Layer 5 of a small transformer language model trained on English Wikipedia (11 layers, counted from 0, width 128).
Take only the direct path to the model's output, skipping the later layers: a vector added to the residual stream pushes a token's score in proportion to its dot product with that token's output vector.

Output vectors of the tokens that the questions are about. A number n stands for n times 0.013.
".": 55 10 -14 -20 12 79 5 20 3 31 37 28 15 -13 -4 -10 -44 6 31 13 -28 12 33 8 -38 4 -19 -30 0 -44 23 0 9 -38 -26 16 21 -32 -15 16 21 -1 -26 11 -13 -1 8 -29 16 16 11 -16 -27 -3 -5 -18 8 17 -24 -16 31 -1 23 36 -10 17 2 38 14 -10 -8 -18 -8 -26 -15 27 0 7 24 -4 -7 9 17 18 32 -11 -30 39 19 -7 -16 -5 -19 -13 -17 6 4 -26 -9 -16 -8 7 36 34 3 -55 -24 -18 14 -25 -4 -38 -27 -18 -2 -10 -18 -23 -1 4 -1 45 -31 27 -61 19 21 28
" later": 15 17 24 23 40 -21 -3 -11 -2 20 5 6 3 -4 -22 -7 13 -6 0 12 0 -19 -18 38 -2 24 11 18 23 27 21 -25 -27 23 14 15 23 6 31 11 31 28 1 26 -40 27 -30 -5 -8 10 -10 -13 -6 23 27 0 9 -6 -1 28 9 -11 -58 -33 26 2 0 1 13 -34 -17 -6 6 -23 0 -59 -8 -23 25 8 6 -28 -23 29 -12 26 -36 -46 -9 40 -6 28 -16 -64 34 4 7 4 0 7 -21 13 3 -25 -20 27 -19 -6 -36 3 11 0 -57 -5 -27 30 8 36 68 -28 12 -12 -59 11 -28 -64 29 9
"]": -12 0 -47 -45 71 -9 -65 70 23 -34 17 16 -30 -3 -2 42 30 18 -59 54 19 6 -19 47 0 36 -25 -10 1 27 4 28 7 29 -21 -1 32 -8 -2 -38 21 -2 19 -16 8 -22 -13 7 -7 66 21 -74 -12 19 -40 -15 8 -27 -23 -12 -18 -29 -23 2 -32 -6 -3 -28 40 -5 18 28 49 -62 20 -25 -27 -75 -37 29 -87 2 4 8 -13 38 -1 -17 25 21 15 68 -30 -2 -46 22 10 4 42 38 -47 6 -7 -14 -49 -37 33 -8 -34 53 51 -17 7 38 14 44 44 -50 -22 6 -8 29 -53 44 26 -24 12 -7
" National": 25 -8 14 -15 17 -5 7 0 -8 6 -23 -28 -28 -4 32 -26 -10 -14 -11 -17 -4 -32 33 -26 38 -22 -30 35 40 13 19 -19 -25 22 9 -21 -1 17 30 -61 -32 26 34 3 -12 -21 -13 30 -8 -7 -14 -7 31 1 -31 -21 -18 -8 21 26 7 34 -40 -7 -4 13 -4 -16 -10 -30 9 22 13 25 7 -7 -2 -24 -15 0 7 11 -1 13 6 16 -26 -20 34 11 18 16 43 12 46 55 -35 20 -16 -18 -15 -31 4 -1 24 15 10 -9 1 -28 -30 15 -2 -35 21 17 -13 36 22 28 -7 1 -37 -25 6 -50 18 2
"),": -16 -20 -46 -52 34 7 -6 14 18 11 -3 -31 -20 -4 18 22 17 -20 2 13 0 2 53 35 -15 29 -16 -13 25 -7 -66 60 -5 17 -8 -21 16 -4 -7 -7 -50 -38 -7 43 -56 -13 32 26 -3 22 17 -12 -6 15 3 0 -6 6 -27 2 4 39 -5 -24 -36 -32 -2 16 -27 -11 -4 6 20 27 -18 -4 -7 -16 3 -2 -36 11 40 20 9 -8 -30 -22 -11 32 -20 54 -34 -40 24 13 -17 21 11 14 -32 12 2 -22 24 -26 -25 -69 -4 31 32 -19 1 53 -4 29 46 20 -8 27 7 10 -22 59 -18 -39 -5 30
"ss": 14 43 -45 -27 4 7 -2 -32 33 -1 -2 -43 21 7 13 -28 29 31 -39 10 5 -41 19 -15 22 68 13 3 12 -14 -35 -29 4 66 36 19 -31 51 14 -5 -1 -51 -28 -31 -2 -11 11 22 5 10 33 -6 9 35 25 6 -14 3 -2 10 1 -27 -9 14 -26 8 -3 -14 -26 -5 15 -52 23 -38 8 14 -27 -2 72 4 -31 -23 1 41 9 -11 25 21 17 44 19 13 14 -39 -34 32 -42 40 11 0 -4 -14 -25 17 -1 21 50 8 -13 -14 15 26 -2 -25 -74 45 -43 -15 -33 47 -27 -52 -24 -41 -5 -49 -16 30
"merican": 35 -23 -66 -3 19 20 -20 15 -16 -19 -5 -26 -19 10 -10 -18 54 -67 -41 24 -21 -42 52 10 24 55 -47 55 32 32 -43 21 -13 38 35 -7 20 -38 70 -24 -29 -41 54 -2 -10 1 -8 9 -14 -20 -1 -39 6 38 -64 -7 -14 67 -43 23 9 35 -96 -6 -48 -27 -5 0 -21 -11 -8 -30 8 -40 -26 8 -17 22 -15 51 -9 -20 -5 -49 43 -19 14 -69 7 52 35 74 -5 1 0 30 -30 51 9 -3 -45 -42 6 7 31 -9 30 39 5 -23 3 37 -16 -9 13 57 -26 33 7 -24 -11 25 -14 -17 43 -51 82 22
" Count": 28 -24 1 -15 3 -12 -30 -7 -12 15 9 -31 -28 24 5 -30 -27 -23 -26 60 -14 0 -14 -34 21 -32 -23 17 41 7 5 -22 -18 18 15 43 -54 3 19 -30 -35 28 -4 -20 -37 -15 -5 -8 -34 -1 31 -27 -3 18 -24 -36 -23 -14 5 25 -16 30 8 8 5 3 -2 -8 17 -19 -19 25 -19 29 -22 9 -13 -3 5 11 18 -27 -6 7 7 -12 12 -18 3 20 -6 6 23 6 47 19 -1 42 14 -14 3 -28 4 -33 -12 42 33 -29 -31 -30 -27 8 21 -8 -20 32 32 35 38 26 22 40 -19 22 31 -20 18 28
"cted": 14 -46 -27 31 9 7 -64 -36 26 -9 -1 -58 -46 -8 -1 -56 19 4 -44 -17 5 15 29 50 3 17 -8 91 68 -1 41 -1 -20 52 5 -2 25 19 47 -54 37 37 -21 56 -48 -21 -65 -12 -9 -20 4 -20 30 52 -24 -29 -32 32 19 18 23 13 -39 -42 28 -50 -5 -13 -40 6 3 -15 -25 8 -33 15 -15 -11 54 55 -52 0 -39 1 46 -3 10 25 -18 -16 41 6 -60 -53 -17 70 -71 54 9 -19 -37 -8 5 -66 10 -16 13 20 -10 22 45 -12 -20 33 12 15 6 20 19 -41 15 21 28 15 -8 -29 0 54

Output weights of attention head 0. The head adds the sum of these rows, row i times number i of z. A number n stands for n times 0.011.
o0: -21 -17 -25 -29 8 77 -5 -5 0 -26 6 -9 -37 25 37 23 2 -8 -8 0 4 -5 23 16 -17 30 -13 -20 5 -29 -4 -18 2 -25 -6 11 0 -28 -9 -1 -22 -10 -20 15 13 -24 -13 -2 -48 -7 14 -26 -4 -36 4 8 -33 17 -2 17 21 5 11 -17 -15 -21 -22 20 5 2 -17 -3 11 -20 2 -1 -1 -23 5 -21 25 13 2 -25 24 -16 -11 42 16 3 -5 -22 9 5 -22 -10 36 -7 16 9 17 -14 34 40 -8 17 -11 -4 -15 4 17 5 15 16 -15 27 -2 14 0 22 25 33 -9 -1 27 5 -24 37
o1: 27 -28 2 -24 -15 27 17 15 -21 24 -8 -43 -40 46 33 11 -14 23 22 9 -42 -19 1 -38 30 2 27 7 -26 29 24 -21 -2 -2 25 -23 -16 -22 -24 20 14 -2 -44 5 27 19 2 6 18 -11 32 -5 -1 -10 -20 -3 17 27 -37 27 27 2 -15 -8 3 19 23 -12 -1 19 -17 -8 24 -26 26 -25 -6 -14 -8 -34 -26 14 -24 -8 6 -11 11 14 -50 37 -13 2 29 7 -49 -25 -23 -28 -20 -16 1 10 29 5 21 -14 39 -14 16 31 -2 36 -29 13 -12 31 -17 21 -10 -1 18 41 10 -25 -49 15 2 -13
o2: -38 51 -1 -5 -47 34 12 -12 -7 12 -2 -20 -24 12 -15 -23 0 36 4 -6 32 -15 10 1 10 -3 -6 -3 5 17 14 13 55 5 -18 14 -19 5 1 19 30 20 4 -9 15 -31 10 15 25 -51 11 -14 20 7 28 -15 -31 18 -6 4 15 -21 -6 -7 -32 5 -28 -25 14 -3 -31 12 -4 -1 35 -19 17 -20 -7 -13 -3 3 12 -6 16 -35 -39 6 -5 -14 32 -34 -18 -15 0 7 -7 17 3 22 11 -9 14 -40 4 12 9 -32 11 15 -23 3 -17 10 26 10 8 14 20 -12 -7 -26 3 23 14 12 -18 -11
o3: -15 -24 8 -30 -15 32 10 -1 8 16 -6 -19 15 5 -15 -11 24 28 -10 -4 8 -14 58 6 -24 -16 24 3 42 -14 14 8 3 30 -30 -40 48 8 16 45 -20 -13 -10 -25 -26 4 -39 21 -3 23 43 12 29 16 25 2 55 -15 -9 -51 22 24 26 13 -5 -29 -1 10 -11 -35 -63 -21 -19 -13 -20 16 16 27 3 -2 -1 -21 -13 3 27 -49 -24 18 -22 -25 -33 -1 21 -34 55 8 23 -32 13 17 -11 -1 -6 -23 -32 -12 -7 -2 28 3 41 -17 -9 -15 -10 -34 -1 -1 -11 -22 35 46 16 17 -22 -11 -15 19
o4: -22 -12 -36 -11 -10 -7 -15 -3 43 -11 -26 -17 16 -31 -1 -1 -21 5 14 33 23 6 12 52 -2 31 40 10 -16 -7 -6 9 0 -2 22 27 6 -13 -8 -35 -7 -14 -12 0 -1 -18 22 16 -12 23 2 -60 -13 -30 1 17 -18 34 -16 -38 1 -17 25 10 -2 -5 11 -22 -57 19 15 -14 8 29 -18 5 22 -3 5 -5 5 28 4 5 9 -14 -41 4 -10 -2 17 30 -6 9 -8 -30 35 3 31 -4 -5 -20 47 8 2 12 -31 -13 -16 -20 15 -9 13 19 -8 0 42 26 -30 30 18 -5 -5 8 -29 -10 -14 -7
o5: 0 -8 49 21 14 23 16 0 -1 30 11 12 -21 -4 -11 3 -45 -40 -33 13 -15 21 -30 -50 2 -3 13 -1 -58 20 -10 6 23 -1 3 -17 3 -24 27 -18 -22 6 -27 0 9 27 -9 -16 -4 -4 29 25 52 -41 -22 -22 19 -38 13 13 -5 -31 5 12 -10 0 36 -15 32 -16 10 -6 27 38 23 22 -36 -4 -24 28 -10 -18 32 24 -61 13 25 -18 -1 29 -27 39 -29 6 -31 31 23 -25 19 -18 -39 48 -9 8 -16 10 1 -15 -16 27 -15 6 1 10 3 11 -20 -5 6 -22 -1 44 -2 0 14 35 -37 -21
o6: -18 12 37 -73 -13 -6 34 1 -25 25 -26 -2 43 0 25 38 25 10 -4 19 -10 -12 12 -3 -19 -23 -50 -9 10 -28 11 10 -6 -20 -26 -26 -2 22 -35 41 15 5 -20 -37 7 22 -11 -4 17 -46 -20 57 16 21 -2 -32 -28 -4 8 -39 9 -9 2 -16 -31 30 13 10 -23 31 4 -14 25 -33 11 15 43 32 3 -47 26 -33 15 -2 67 -20 16 26 -39 6 16 -13 -14 -16 23 -19 -4 12 1 2 30 32 9 33 -14 4 11 29 -46 -23 -25 26 -12 43 -38 -9 25 15 10 0 11 -37 24 -33 10 -34 13 -15
o7: 22 22 16 3 -15 -38 19 39 21 2 12 -15 -21 14 58 5 -27 6 -9 -1 -1 -22 -29 -50 37 -26 31 -13 -1 3 4 23 -5 9 -38 -53 -14 7 -30 -26 14 13 42 6 39 -35 35 29 4 -6 43 -24 -18 -29 -43 -21 21 -8 -27 -15 15 9 25 4 -2 -21 -2 -7 13 35 38 19 -4 0 18 -46 19 -10 -22 -11 25 8 -25 8 4 -16 -22 -3 -8 52 5 12 20 -29 -12 -29 -24 3 -19 1 8 -6 -18 51 14 -8 19 12 -5 18 -42 1 -3 11 -23 -49 14 49 -46 45 -26 -11 -21 23 13 41 6 -14
o8: -14 2 23 -31 -38 -10 16 25 -19 2 -13 -11 -23 -21 1 2 -24 6 5 -24 -19 25 25 -14 20 24 -11 -15 -37 -35 -9 -15 -3 -18 30 8 35 1 -13 -18 -5 -2 15 -9 -10 18 75 -37 -29 37 -7 -47 -19 -20 -4 -7 -22 -1 -43 -16 31 11 15 -7 -17 -2 17 23 -2 -38 32 16 -2 3 13 -10 18 17 -15 1 5 -13 -12 -30 9 26 -50 -16 35 1 14 -25 13 51 33 5 31 -6 -33 -57 22 25 11 39 9 -6 12 33 -35 -9 19 6 19 20 -19 -1 -20 18 20 9 17 18 -1 10 14 5 5 -3
o9: 12 8 -24 -9 25 36 4 -14 38 33 7 -19 -22 -16 -23 -24 3 12 -37 -18 -7 6 -45 69 -12 -23 0 30 -11 -23 1 0 -21 -22 -4 -27 27 -12 2 13 23 -18 -7 -26 5 -10 22 23 0 -1 -10 31 22 11 -7 54 11 1 -13 -24 35 -34 7 30 36 12 4 40 -6 -29 12 29 -26 -29 -32 25 21 2 6 3 -30 7 -24 -10 41 -17 15 5 -36 21 38 0 -9 17 -13 -39 -7 -23 -10 20 -17 23 -28 10 22 26 -14 -12 17 -39 63 19 -2 14 -38 2 8 -13 7 -22 -6 -7 8 -18 -44 21 -5 -29
o10: 6 21 -20 37 -19 31 12 1 -11 6 -17 19 -20 4 4 8 -13 -66 20 3 25 -41 16 -44 61 28 9 10 13 18 17 -39 -22 21 4 13 9 0 -2 22 -11 17 -1 8 -4 33 -35 34 8 -25 20 9 4 -6 -49 44 -64 18 -13 -15 13 4 -2 42 26 2 -7 -7 -25 -21 -58 -17 -67 -10 16 -30 45 -11 -3 53 22 45 -37 -2 20 -43 -23 -21 -19 26 11 -18 16 39 -20 -6 -16 -38 6 20 27 -34 -21 13 22 3 -51 24 7 -4 -13 11 51 -8 47 -14 35 6 -28 -46 -43 8 8 25 -25 5 -34 32
o11: 1 7 7 3 -3 46 -8 38 -14 5 -29 34 4 15 29 -26 -43 11 -30 14 15 -21 -28 -18 1 -39 -29 31 -34 33 67 -12 -30 17 -20 -21 15 32 -3 -34 -26 34 -3 -39 23 4 33 13 5 -2 -45 56 22 -52 23 -28 -7 21 -18 4 51 2 28 16 3 -38 61 -28 -13 51 -15 -18 11 -33 46 -36 -32 -57 35 -26 -4 -11 14 12 -21 -11 -1 41 36 -28 -15 -29 -19 19 -19 10 0 -25 -45 17 -26 12 43 10 3 24 55 15 -5 -13 -17 22 12 -14 26 -15 -23 2 13 10 -8 -19 -4 -6 14 10 -24 -19
o12: 9 -22 -16 13 -9 23 -7 14 9 -20 13 11 21 13 -21 0 33 -25 8 31 47 3 13 0 -18 22 1 -20 -21 36 23 11 2 15 7 -19 31 -2 3 -8 3 -24 -20 6 25 -15 -21 -19 20 24 17 -66 -33 -12 -1 -11 -2 -30 -18 30 -23 -13 -3 0 -14 17 -5 0 25 -9 25 -31 -7 -4 35 -9 -13 21 6 -14 -37 -28 -17 -20 -13 8 13 -14 27 11 23 1 15 6 7 14 6 3 0 -10 1 17 3 21 -13 30 46 1 -29 34 7 -10 -30 -8 -18 19 -33 -15 17 37 7 12 -46 1 -14 2 -44 -28
o13: -25 31 -5 -10 -18 0 9 -1 -39 12 -11 -13 -16 23 17 -17 -13 20 -14 19 31 -11 14 -15 25 4 -5 7 -6 -37 -7 36 -28 -1 -5 0 6 38 -13 8 -52 18 39 18 -15 11 24 -29 -30 -15 -15 -26 -2 34 31 -18 -21 2 19 31 -25 12 -24 -34 17 -33 16 -13 -4 -2 13 6 14 -13 6 7 7 -39 -27 29 7 -4 26 19 -15 -3 10 10 -37 0 28 -16 -21 -50 13 22 11 37 -12 -3 6 1 43 -15 30 -9 -21 3 17 -9 -13 -1 -25 2 -12 51 6 4 9 16 1 -14 12 -42 19 8 17 -9
o14: -33 17 26 -29 -2 -66 27 -40 -18 15 -1 -15 10 32 -3 -13 -27 26 28 21 1 1 -8 -13 -37 -7 19 14 -13 20 7 8 -14 -22 22 32 -18 -49 22 46 24 -14 -32 42 0 23 -11 11 26 9 -4 -17 -33 24 -20 -29 35 37 -23 -41 13 -8 14 -43 -13 42 1 22 0 -9 -1 9 29 13 25 42 -16 11 -27 -9 -36 13 -6 -10 25 11 -4 -2 -31 34 24 14 11 -15 20 -40 30 -2 -13 -10 -21 27 36 -31 -11 -53 -20 21 12 -50 -17 -1 -30 -17 4 5 5 20 11 -16 26 -8 24 -21 3 -2 21 3
o15: -16 -2 -26 69 -12 -17 -9 -8 -48 17 -35 14 5 -21 -9 38 -16 -23 56 -25 -4 -8 -6 -6 18 29 -48 -41 19 -17 24 18 -2 5 23 -23 -12 22 6 25 -35 18 48 5 -55 37 -17 38 -20 7 -22 -27 1 -1 -35 -2 -44 11 17 10 14 -16 0 -7 2 37 34 9 5 -41 14 45 21 19 -60 18 -4 21 22 -34 54 12 17 28 -8 54 29 -26 21 -55 67 -14 -12 -44 11 6 -7 7 12 25 -27 3 -35 -34 35 10 -57 61 -12 -50 -25 17 -3 -53 20 -9 27 -3 -7 12 -37 16 1 15 12 -2 -26 -13
o16: -24 -12 35 0 -3 -25 10 -20 5 13 13 4 4 22 3 -6 0 -37 -19 1 10 -25 -12 15 28 14 14 11 -16 -11 -34 -9 -43 17 -13 -31 -9 17 20 -6 -15 -5 8 -30 -14 -5 36 0 -18 -8 32 -5 0 -8 19 14 22 -32 -12 -3 -27 -15 -14 -6 -7 -50 -37 20 -10 -23 57 34 18 6 0 2 -5 -25 3 37 -16 18 -3 -18 47 16 30 24 -10 18 20 0 24 1 -17 20 12 54 42 -25 6 1 31 43 30 -6 -12 12 -66 -22 8 -27 13 20 -37 36 6 20 1 -12 -23 -6 2 -12 21 -34 -61 -1
o17: 4 -39 -10 -29 -55 22 -4 -4 -34 -5 31 0 12 11 -19 -26 2 -18 -91 -47 5 21 -17 -4 7 24 -33 3 67 -15 18 53 -7 -34 16 6 -12 33 -30 45 -1 6 8 5 3 -52 -76 -21 43 -35 1 -27 55 40 -40 8 5 18 17 10 58 -60 2 -1 22 -40 22 -30 9 -6 -13 14 -18 31 28 -31 9 -61 48 18 -16 13 -34 -8 19 46 14 24 18 8 16 19 19 -10 -26 3 28 -29 27 18 2 9 11 13 -29 23 42 1 -48 24 24 26 -43 -29 14 -27 -9 31 -17 -2 0 -6 69 3 -5 -15 -2 -23
o18: -37 7 7 15 -33 44 0 59 21 -12 -47 17 -14 14 15 -8 -31 14 -21 -11 -5 -7 24 -36 4 -27 -47 -3 17 -8 17 8 23 -13 -35 22 -4 14 -22 -30 0 -5 16 18 -24 -29 35 31 -3 48 -22 -16 64 -2 -2 11 -6 31 8 12 33 -49 28 2 -18 -29 -22 -30 -21 13 -44 -46 13 -10 -4 8 12 -17 -16 -26 22 -37 -8 2 -7 0 8 34 47 -36 -21 2 6 23 38 2 9 -36 43 -13 -19 -29 1 37 -10 56 20 9 24 -4 43 6 33 -22 -17 -27 -6 25 -3 32 33 21 -52 -54 -8 41 -7 -30
o19: 3 32 -26 -3 25 28 1 10 -11 48 26 9 -43 -17 10 9 44 14 27 22 -16 -15 -20 14 31 -1 -18 19 -11 -42 -9 16 2 -5 -27 -55 -28 -12 -26 19 12 1 44 9 2 10 26 -13 7 -7 22 7 1 43 -2 21 9 -22 -14 -19 -23 2 -4 -13 -23 -23 13 -7 7 20 43 1 10 -22 0 -14 5 -16 -34 -6 -21 0 12 -10 21 -4 -10 6 -67 39 -23 14 9 21 0 7 -3 5 12 -12 8 26 15 -9 -5 -32 19 1 42 8 -38 -4 20 10 24 -11 -19 -33 -58 -22 -16 31 -11 11 0 17 -34 -4
o20: 7 -11 12 19 26 -29 17 -26 36 15 -37 38 -1 6 22 -54 40 27 11 40 35 32 -18 11 -19 -34 15 27 -12 30 -14 -4 3 -18 8 45 3 -19 25 12 18 -17 8 -22 15 -10 9 -12 13 3 -34 25 76 6 -8 35 -13 7 12 -14 1 -1 24 -8 -1 -2 -42 24 -10 -10 -22 14 10 1 29 -4 -32 12 0 -9 -19 -14 30 25 -6 21 18 16 -27 -37 12 18 16 2 25 2 -21 -21 -15 63 -30 -35 -37 -29 6 13 -47 -26 16 -33 -13 3 -21 12 -6 15 1 12 23 -13 2 -26 -24 -62 -21 -37 -38 -13
o21: 11 2 -20 -40 36 41 6 11 -13 13 48 3 23 -13 -23 42 -13 -39 -7 1 29 -37 -39 28 -3 -12 -13 -11 31 17 21 -12 -15 5 -41 -26 -17 -19 24 -34 -5 24 -10 8 -34 32 30 17 29 17 16 -11 -11 -8 -14 -7 18 -23 -18 -29 17 7 2 13 -8 -27 22 -5 52 13 -37 51 -8 32 -37 24 -7 -6 38 26 -6 4 18 2 36 -28 0 -22 26 -13 -27 -24 -36 41 -6 25 -13 8 33 -30 17 3 8 -4 22 25 -14 -22 -12 -10 -13 14 37 6 -5 -15 15 -18 -42 -54 15 9 -18 15 -9 -31 -24 -12
o22: -13 7 13 -11 -25 -14 17 9 -3 -2 -43 -5 -18 -23 41 -24 0 -31 -24 -51 -28 -11 -14 -19 13 -22 5 9 8 -24 20 -42 -14 28 -26 -23 -27 30 14 17 15 -11 -30 -18 10 -8 35 -7 17 -34 -21 15 -23 18 16 -2 28 -40 6 28 3 38 1 -2 -5 8 32 -8 -21 15 36 49 3 4 -8 -5 -6 20 15 -19 38 3 25 0 12 2 -19 14 -23 7 38 18 -16 2 19 -22 -27 12 -22 7 15 43 -1 -3 15 25 1 -13 -17 -18 -7 19 7 6 -37 19 -8 -7 19 -20 -7 -3 34 5 -24 7 18 18
o23: -30 -21 18 32 -19 -18 -19 -12 -2 -6 14 9 1 10 21 -23 7 -1 -37 -32 2 1 -10 9 -51 -7 0 26 -47 -45 33 -13 -4 -19 27 -20 18 5 -7 -10 15 -38 -43 25 24 -1 -34 16 16 27 -41 -1 -25 10 -63 4 26 -9 9 31 9 0 -5 -1 27 9 26 6 28 -31 -21 5 7 59 4 9 15 -18 -11 4 -13 -23 10 -7 -24 -27 -4 45 28 -15 -5 29 -13 11 -20 -27 -31 -40 -23 26 10 4 4 49 46 -5 16 -7 38 4 38 23 31 24 -1 -43 -33 5 7 7 -3 3 23 -4 -10 21 11 19
o24: -17 -6 15 14 -27 -27 7 -18 -33 -13 1 26 -8 4 11 16 10 -23 52 3 -15 -31 -11 -47 46 20 15 -29 -1 15 -4 -12 23 23 -13 -25 -28 1 6 -20 11 23 -12 -47 29 18 -46 46 7 5 29 41 -6 -9 -9 -28 30 -24 17 -27 -1 6 -34 -13 -28 11 22 8 18 24 5 11 34 0 23 -8 -18 -2 -29 31 -4 -1 -1 38 -10 -9 4 -26 25 -1 20 -1 31 12 0 -16 0 13 -23 -4 38 49 -16 -19 -29 -6 6 26 11 -41 -10 22 24 -20 3 -66 10 -14 -23 -14 -13 21 11 14 10 -9 6 -25
o25: 6 -48 -15 5 -49 -1 -21 -17 41 -29 44 2 19 -14 -5 -19 23 -48 -9 -10 -1 22 -3 11 -11 1 -6 23 -36 15 26 -36 5 9 54 33 7 -11 -27 5 -3 -33 -40 -13 -28 -10 32 38 14 -25 24 6 13 -17 -6 15 -13 45 6 -3 -20 -25 8 -8 0 -5 -16 19 -8 -54 -11 -28 -9 11 -24 6 30 -13 3 -1 13 19 8 36 37 -6 -11 9 -8 14 5 -27 17 11 21 -53 -34 1 17 2 4 -16 28 58 17 -9 -44 -21 4 13 14 -5 -5 30 -10 17 9 40 -15 1 -9 9 -12 29 -20 16 16 -6
o26: -14 -4 -24 -34 -10 9 -19 3 -25 -11 -1 -5 5 3 -61 20 4 -44 48 24 -3 -25 46 -34 25 73 -33 -22 -14 0 -15 26 -14 -13 19 -40 22 -18 -7 17 -18 19 11 17 -25 -25 2 49 18 24 26 10 0 -47 -1 -9 -7 25 5 -2 22 -11 -5 11 -4 -25 45 20 3 -18 -24 -20 -17 -6 40 -1 29 -15 -29 0 -15 -5 -21 32 -24 -16 23 -7 35 6 -3 7 22 -32 7 -14 3 -11 38 5 16 -1 -6 2 7 -27 16 -6 4 -15 -19 -19 -21 0 22 -15 -9 5 -3 10 16 22 36 25 -11 8 -1 13
o27: 5 -20 -24 28 15 35 10 1 17 5 16 8 -20 17 6 -16 -30 -16 -27 -31 9 -2 0 -6 4 -48 39 1 -28 9 -13 -29 -27 2 12 14 26 -7 -15 -5 -4 -19 39 16 -25 -23 13 -38 1 -3 18 13 7 19 -20 22 31 -9 31 61 5 -27 -3 -23 -8 -7 -27 -1 0 3 -10 19 -15 -14 -13 -1 4 16 -18 2 -24 -1 -24 -19 1 -7 3 -26 28 15 -2 41 25 -9 31 39 30 -20 -28 25 -28 1 -2 19 -21 -2 5 9 11 2 6 -5 -55 -22 -13 3 -22 23 1 16 21 7 -6 7 4 21 -7 13
o28: 24 14 2 23 0 -5 33 -14 -24 21 -5 17 36 -1 -6 -41 1 17 12 -18 1 34 11 7 -24 8 29 17 -23 52 9 -45 -52 -4 19 32 -18 -26 14 13 13 44 3 11 -11 26 -9 -20 26 -7 16 -37 15 -11 1 -23 -23 -3 0 25 11 -1 -4 -20 13 -15 -16 -10 4 -16 48 6 9 -4 4 -45 0 21 4 21 -37 -10 -9 -50 -13 9 -5 3 -41 -13 23 -2 9 3 0 -4 -6 18 -33 27 3 -13 -25 -62 2 1 -10 15 5 5 0 -10 -11 -17 17 48 -17 -17 30 -18 -25 -4 24 -15 21 -9 37 -8
o29: 9 10 -7 23 -15 -33 30 -7 -50 -19 -50 -14 24 -45 -27 -35 31 12 20 8 14 -18 2 -1 -43 2 9 62 21 -8 -4 32 -5 -5 -37 9 29 16 23 33 14 18 5 3 17 32 -15 -70 13 30 -1 14 -38 -4 37 -10 16 5 -4 -1 -35 -15 -17 -4 6 59 17 -2 -15 -29 -5 -43 -16 -85 -9 9 20 22 10 -31 3 -21 -23 1 35 2 13 50 1 2 48 -16 -25 30 49 -16 22 6 9 -33 -10 -1 32 25 -3 -15 33 11 6 -8 -5 -2 -13 -5 -10 -36 14 12 -9 19 41 -13 34 -52 -11 0 -38 -26
o30: -4 -18 43 -37 40 4 -27 -3 4 1 20 21 11 -25 7 4 -11 28 11 -54 -10 16 23 -23 -13 -71 -9 16 39 68 25 -16 3 4 -20 28 -3 -25 -15 3 12 -8 9 16 38 -38 -12 -3 26 -4 31 -10 -9 -16 9 13 -11 -14 4 -15 9 20 46 5 34 13 -3 7 -1 5 -10 -23 -30 33 6 22 27 29 -8 11 -41 5 -34 10 -33 -55 -41 -21 -16 1 -15 -3 -5 -2 11 -14 -16 -39 33 -29 -6 35 -12 -49 -4 -12 10 -25 -8 20 5 -31 9 12 7 7 14 26 -21 -37 49 -16 34 48 -10 -18 29 -1
o31: -17 -10 -5 14 6 4 0 -41 -35 11 -5 5 -16 42 5 36 -2 5 -51 20 22 10 -24 14 6 9 12 13 15 -22 -11 47 0 -26 5 -15 -7 -3 -6 25 -15 23 -23 1 33 -11 -41 -45 -24 -15 9 -14 45 -3 -52 29 43 -34 9 20 34 -15 1 -33 19 -9 12 -25 -13 -8 32 39 24 12 -1 -48 18 -62 9 10 -9 24 8 9 -7 60 24 -2 -36 7 -7 28 -11 -6 -10 34 11 3 14 0 -11 15 10 19 10 15 -5 3 -4 41 35 12 3 -6 7 -36 10 -17 -13 -30 -50 -7 -30 -6 17 26 -53 -44

Each question shows a token from some text and the vector z that the head gathered there. A number n stands for n times 0.042.

"le": 9 3 -16 -3 -2 -8 -6 0 7 3 -3 9 4 -15 -5 -4 2 -9 2 15 -8 25 11 21 -16 -5 -10 5 -24 23 -25 -17
Pushed up most: "."

" ": -9 -13 -27 -3 -16 16 -16 5 18 -6 -4 -14 -10 2 8 8 19 -4 -7 -28 -12 11 9 1 -15 4 -4 23 -19 2 -7 -2
Pushed up most: " Count"

"ake": -5 10 -14 -37 -12 10 -10 29 15 -31 16 41 13 -13 -24 -3 16 0 -15 -6 -11 33 -4 -10 12 -3 8 3 -52 -24 -19 -20
Pushed down most: "cted"

" a": -18 -33 -25 -2 8 -24 -40 -8 -17 -4 -3 -46 -18 17 -5 25 35 -15 -2 -20 39 2 -9 -7 -28 11 -7 22 0 -3 -2 -6
Pushed up most: "cted"

"own": -4 -38 4 13 4 -11 -19 -23 -28 16 36 -47 13 9 -26 77 41 32 -6 -28 6 35 -37 -9 -13 15 5 -8 1 -3 -27 8
Pushed up most: "cted"

" with": -15 -3 -24 -10 -20 -13 18 43 27 -50 -13 21 19 8 6 31 -12 10 21 -24 9 -34 12 -22 27 -41 29 15 -10 47 -26 -17
Pushed up most: " National"

" v": -12 -2 -8 -23 -10 7 -61 24 -1 -26 29 6 4 -1 -9 6 8 31 -6 -27 -14 -17 -25 -5 3 -2 28 10 -16 1 0 3
Pushed up most: "]"

" re": -7 32 -1 -6 -16 -14 3 -13 -47 11 -5 -4 17 11 10 1 6 27 -25 -16 21 15 13 -10 -16 5 -6 26 8 -4 -4 -15
Pushed up most: "cted"

" C": 13 4 -5 -3 -1 9 -6 21 1 -9 2 3 3 -6 -9 -23 25 -18 -17 -4 3 18 5 14 -17 1 -2 7 -15 -15 -1 -17
Which three tokens does it push up most, strongest first? "),", "]", " Count"

" over": -20 -15 -7 -21 -15 -34 -2 30 16 -32 -23 18 -5 -3 21 7 2 28 4 -11 -12 -1 -8 -18 3 -28 -4 13 -12 43 -2 -15
Pushed up most: " National"

"ed": -5 -20 27 -1 19 -20 -18 -25 -12 21 29 -34 13 31 -4 60 33 39 -9 -26 13 35 -32 -6 -17 21 -6 -23 17 -7 -40 18
Pushed up most: "cted"

"ack": 19 6 -16 -24 16 -31 13 25 40 -9 -25 0 -6 11 8 -15 15 -10 3 5 -12 0 5 2 -54 0 -4 24 -21 -18 3 -48
Pushed up most: "),"

"p": 8 -6 -25 0 1 -2 17 37 0 -47 -14 19 -8 2 24 15 2 1 -7 -43 0 -21 18 2 10 -18 -12 18 -9 50 -13 -23
Pushed up most: " National"

"ie": -1 -2 -14 -8 10 -4 -20 12 -7 -8 14 0 9 -7 -1 -3 4 -1 -12 -19 -5 3 -12 4 -6 -4 10 12 -12 9 2 -3
Pushed down most: "ss"

"ine": 0 27 -27 5 17 0 -14 0 12 -14 12 -3 7 -5 6 -16 -2 4 -24 10 -40 0 19 13 9 7 0 10 -11 23 11 -13
Which three tokens does it push up most, strongest first? ".", "merican", "),"

"2": 9 -1 -14 -34 -10 -25 23 14 50 -18 -35 -3 -22 41 15 3 19 -19 7 5 -17 -24 19 -5 -37 -7 -23 36 -14 0 -14 -55
Pushed down most: "]"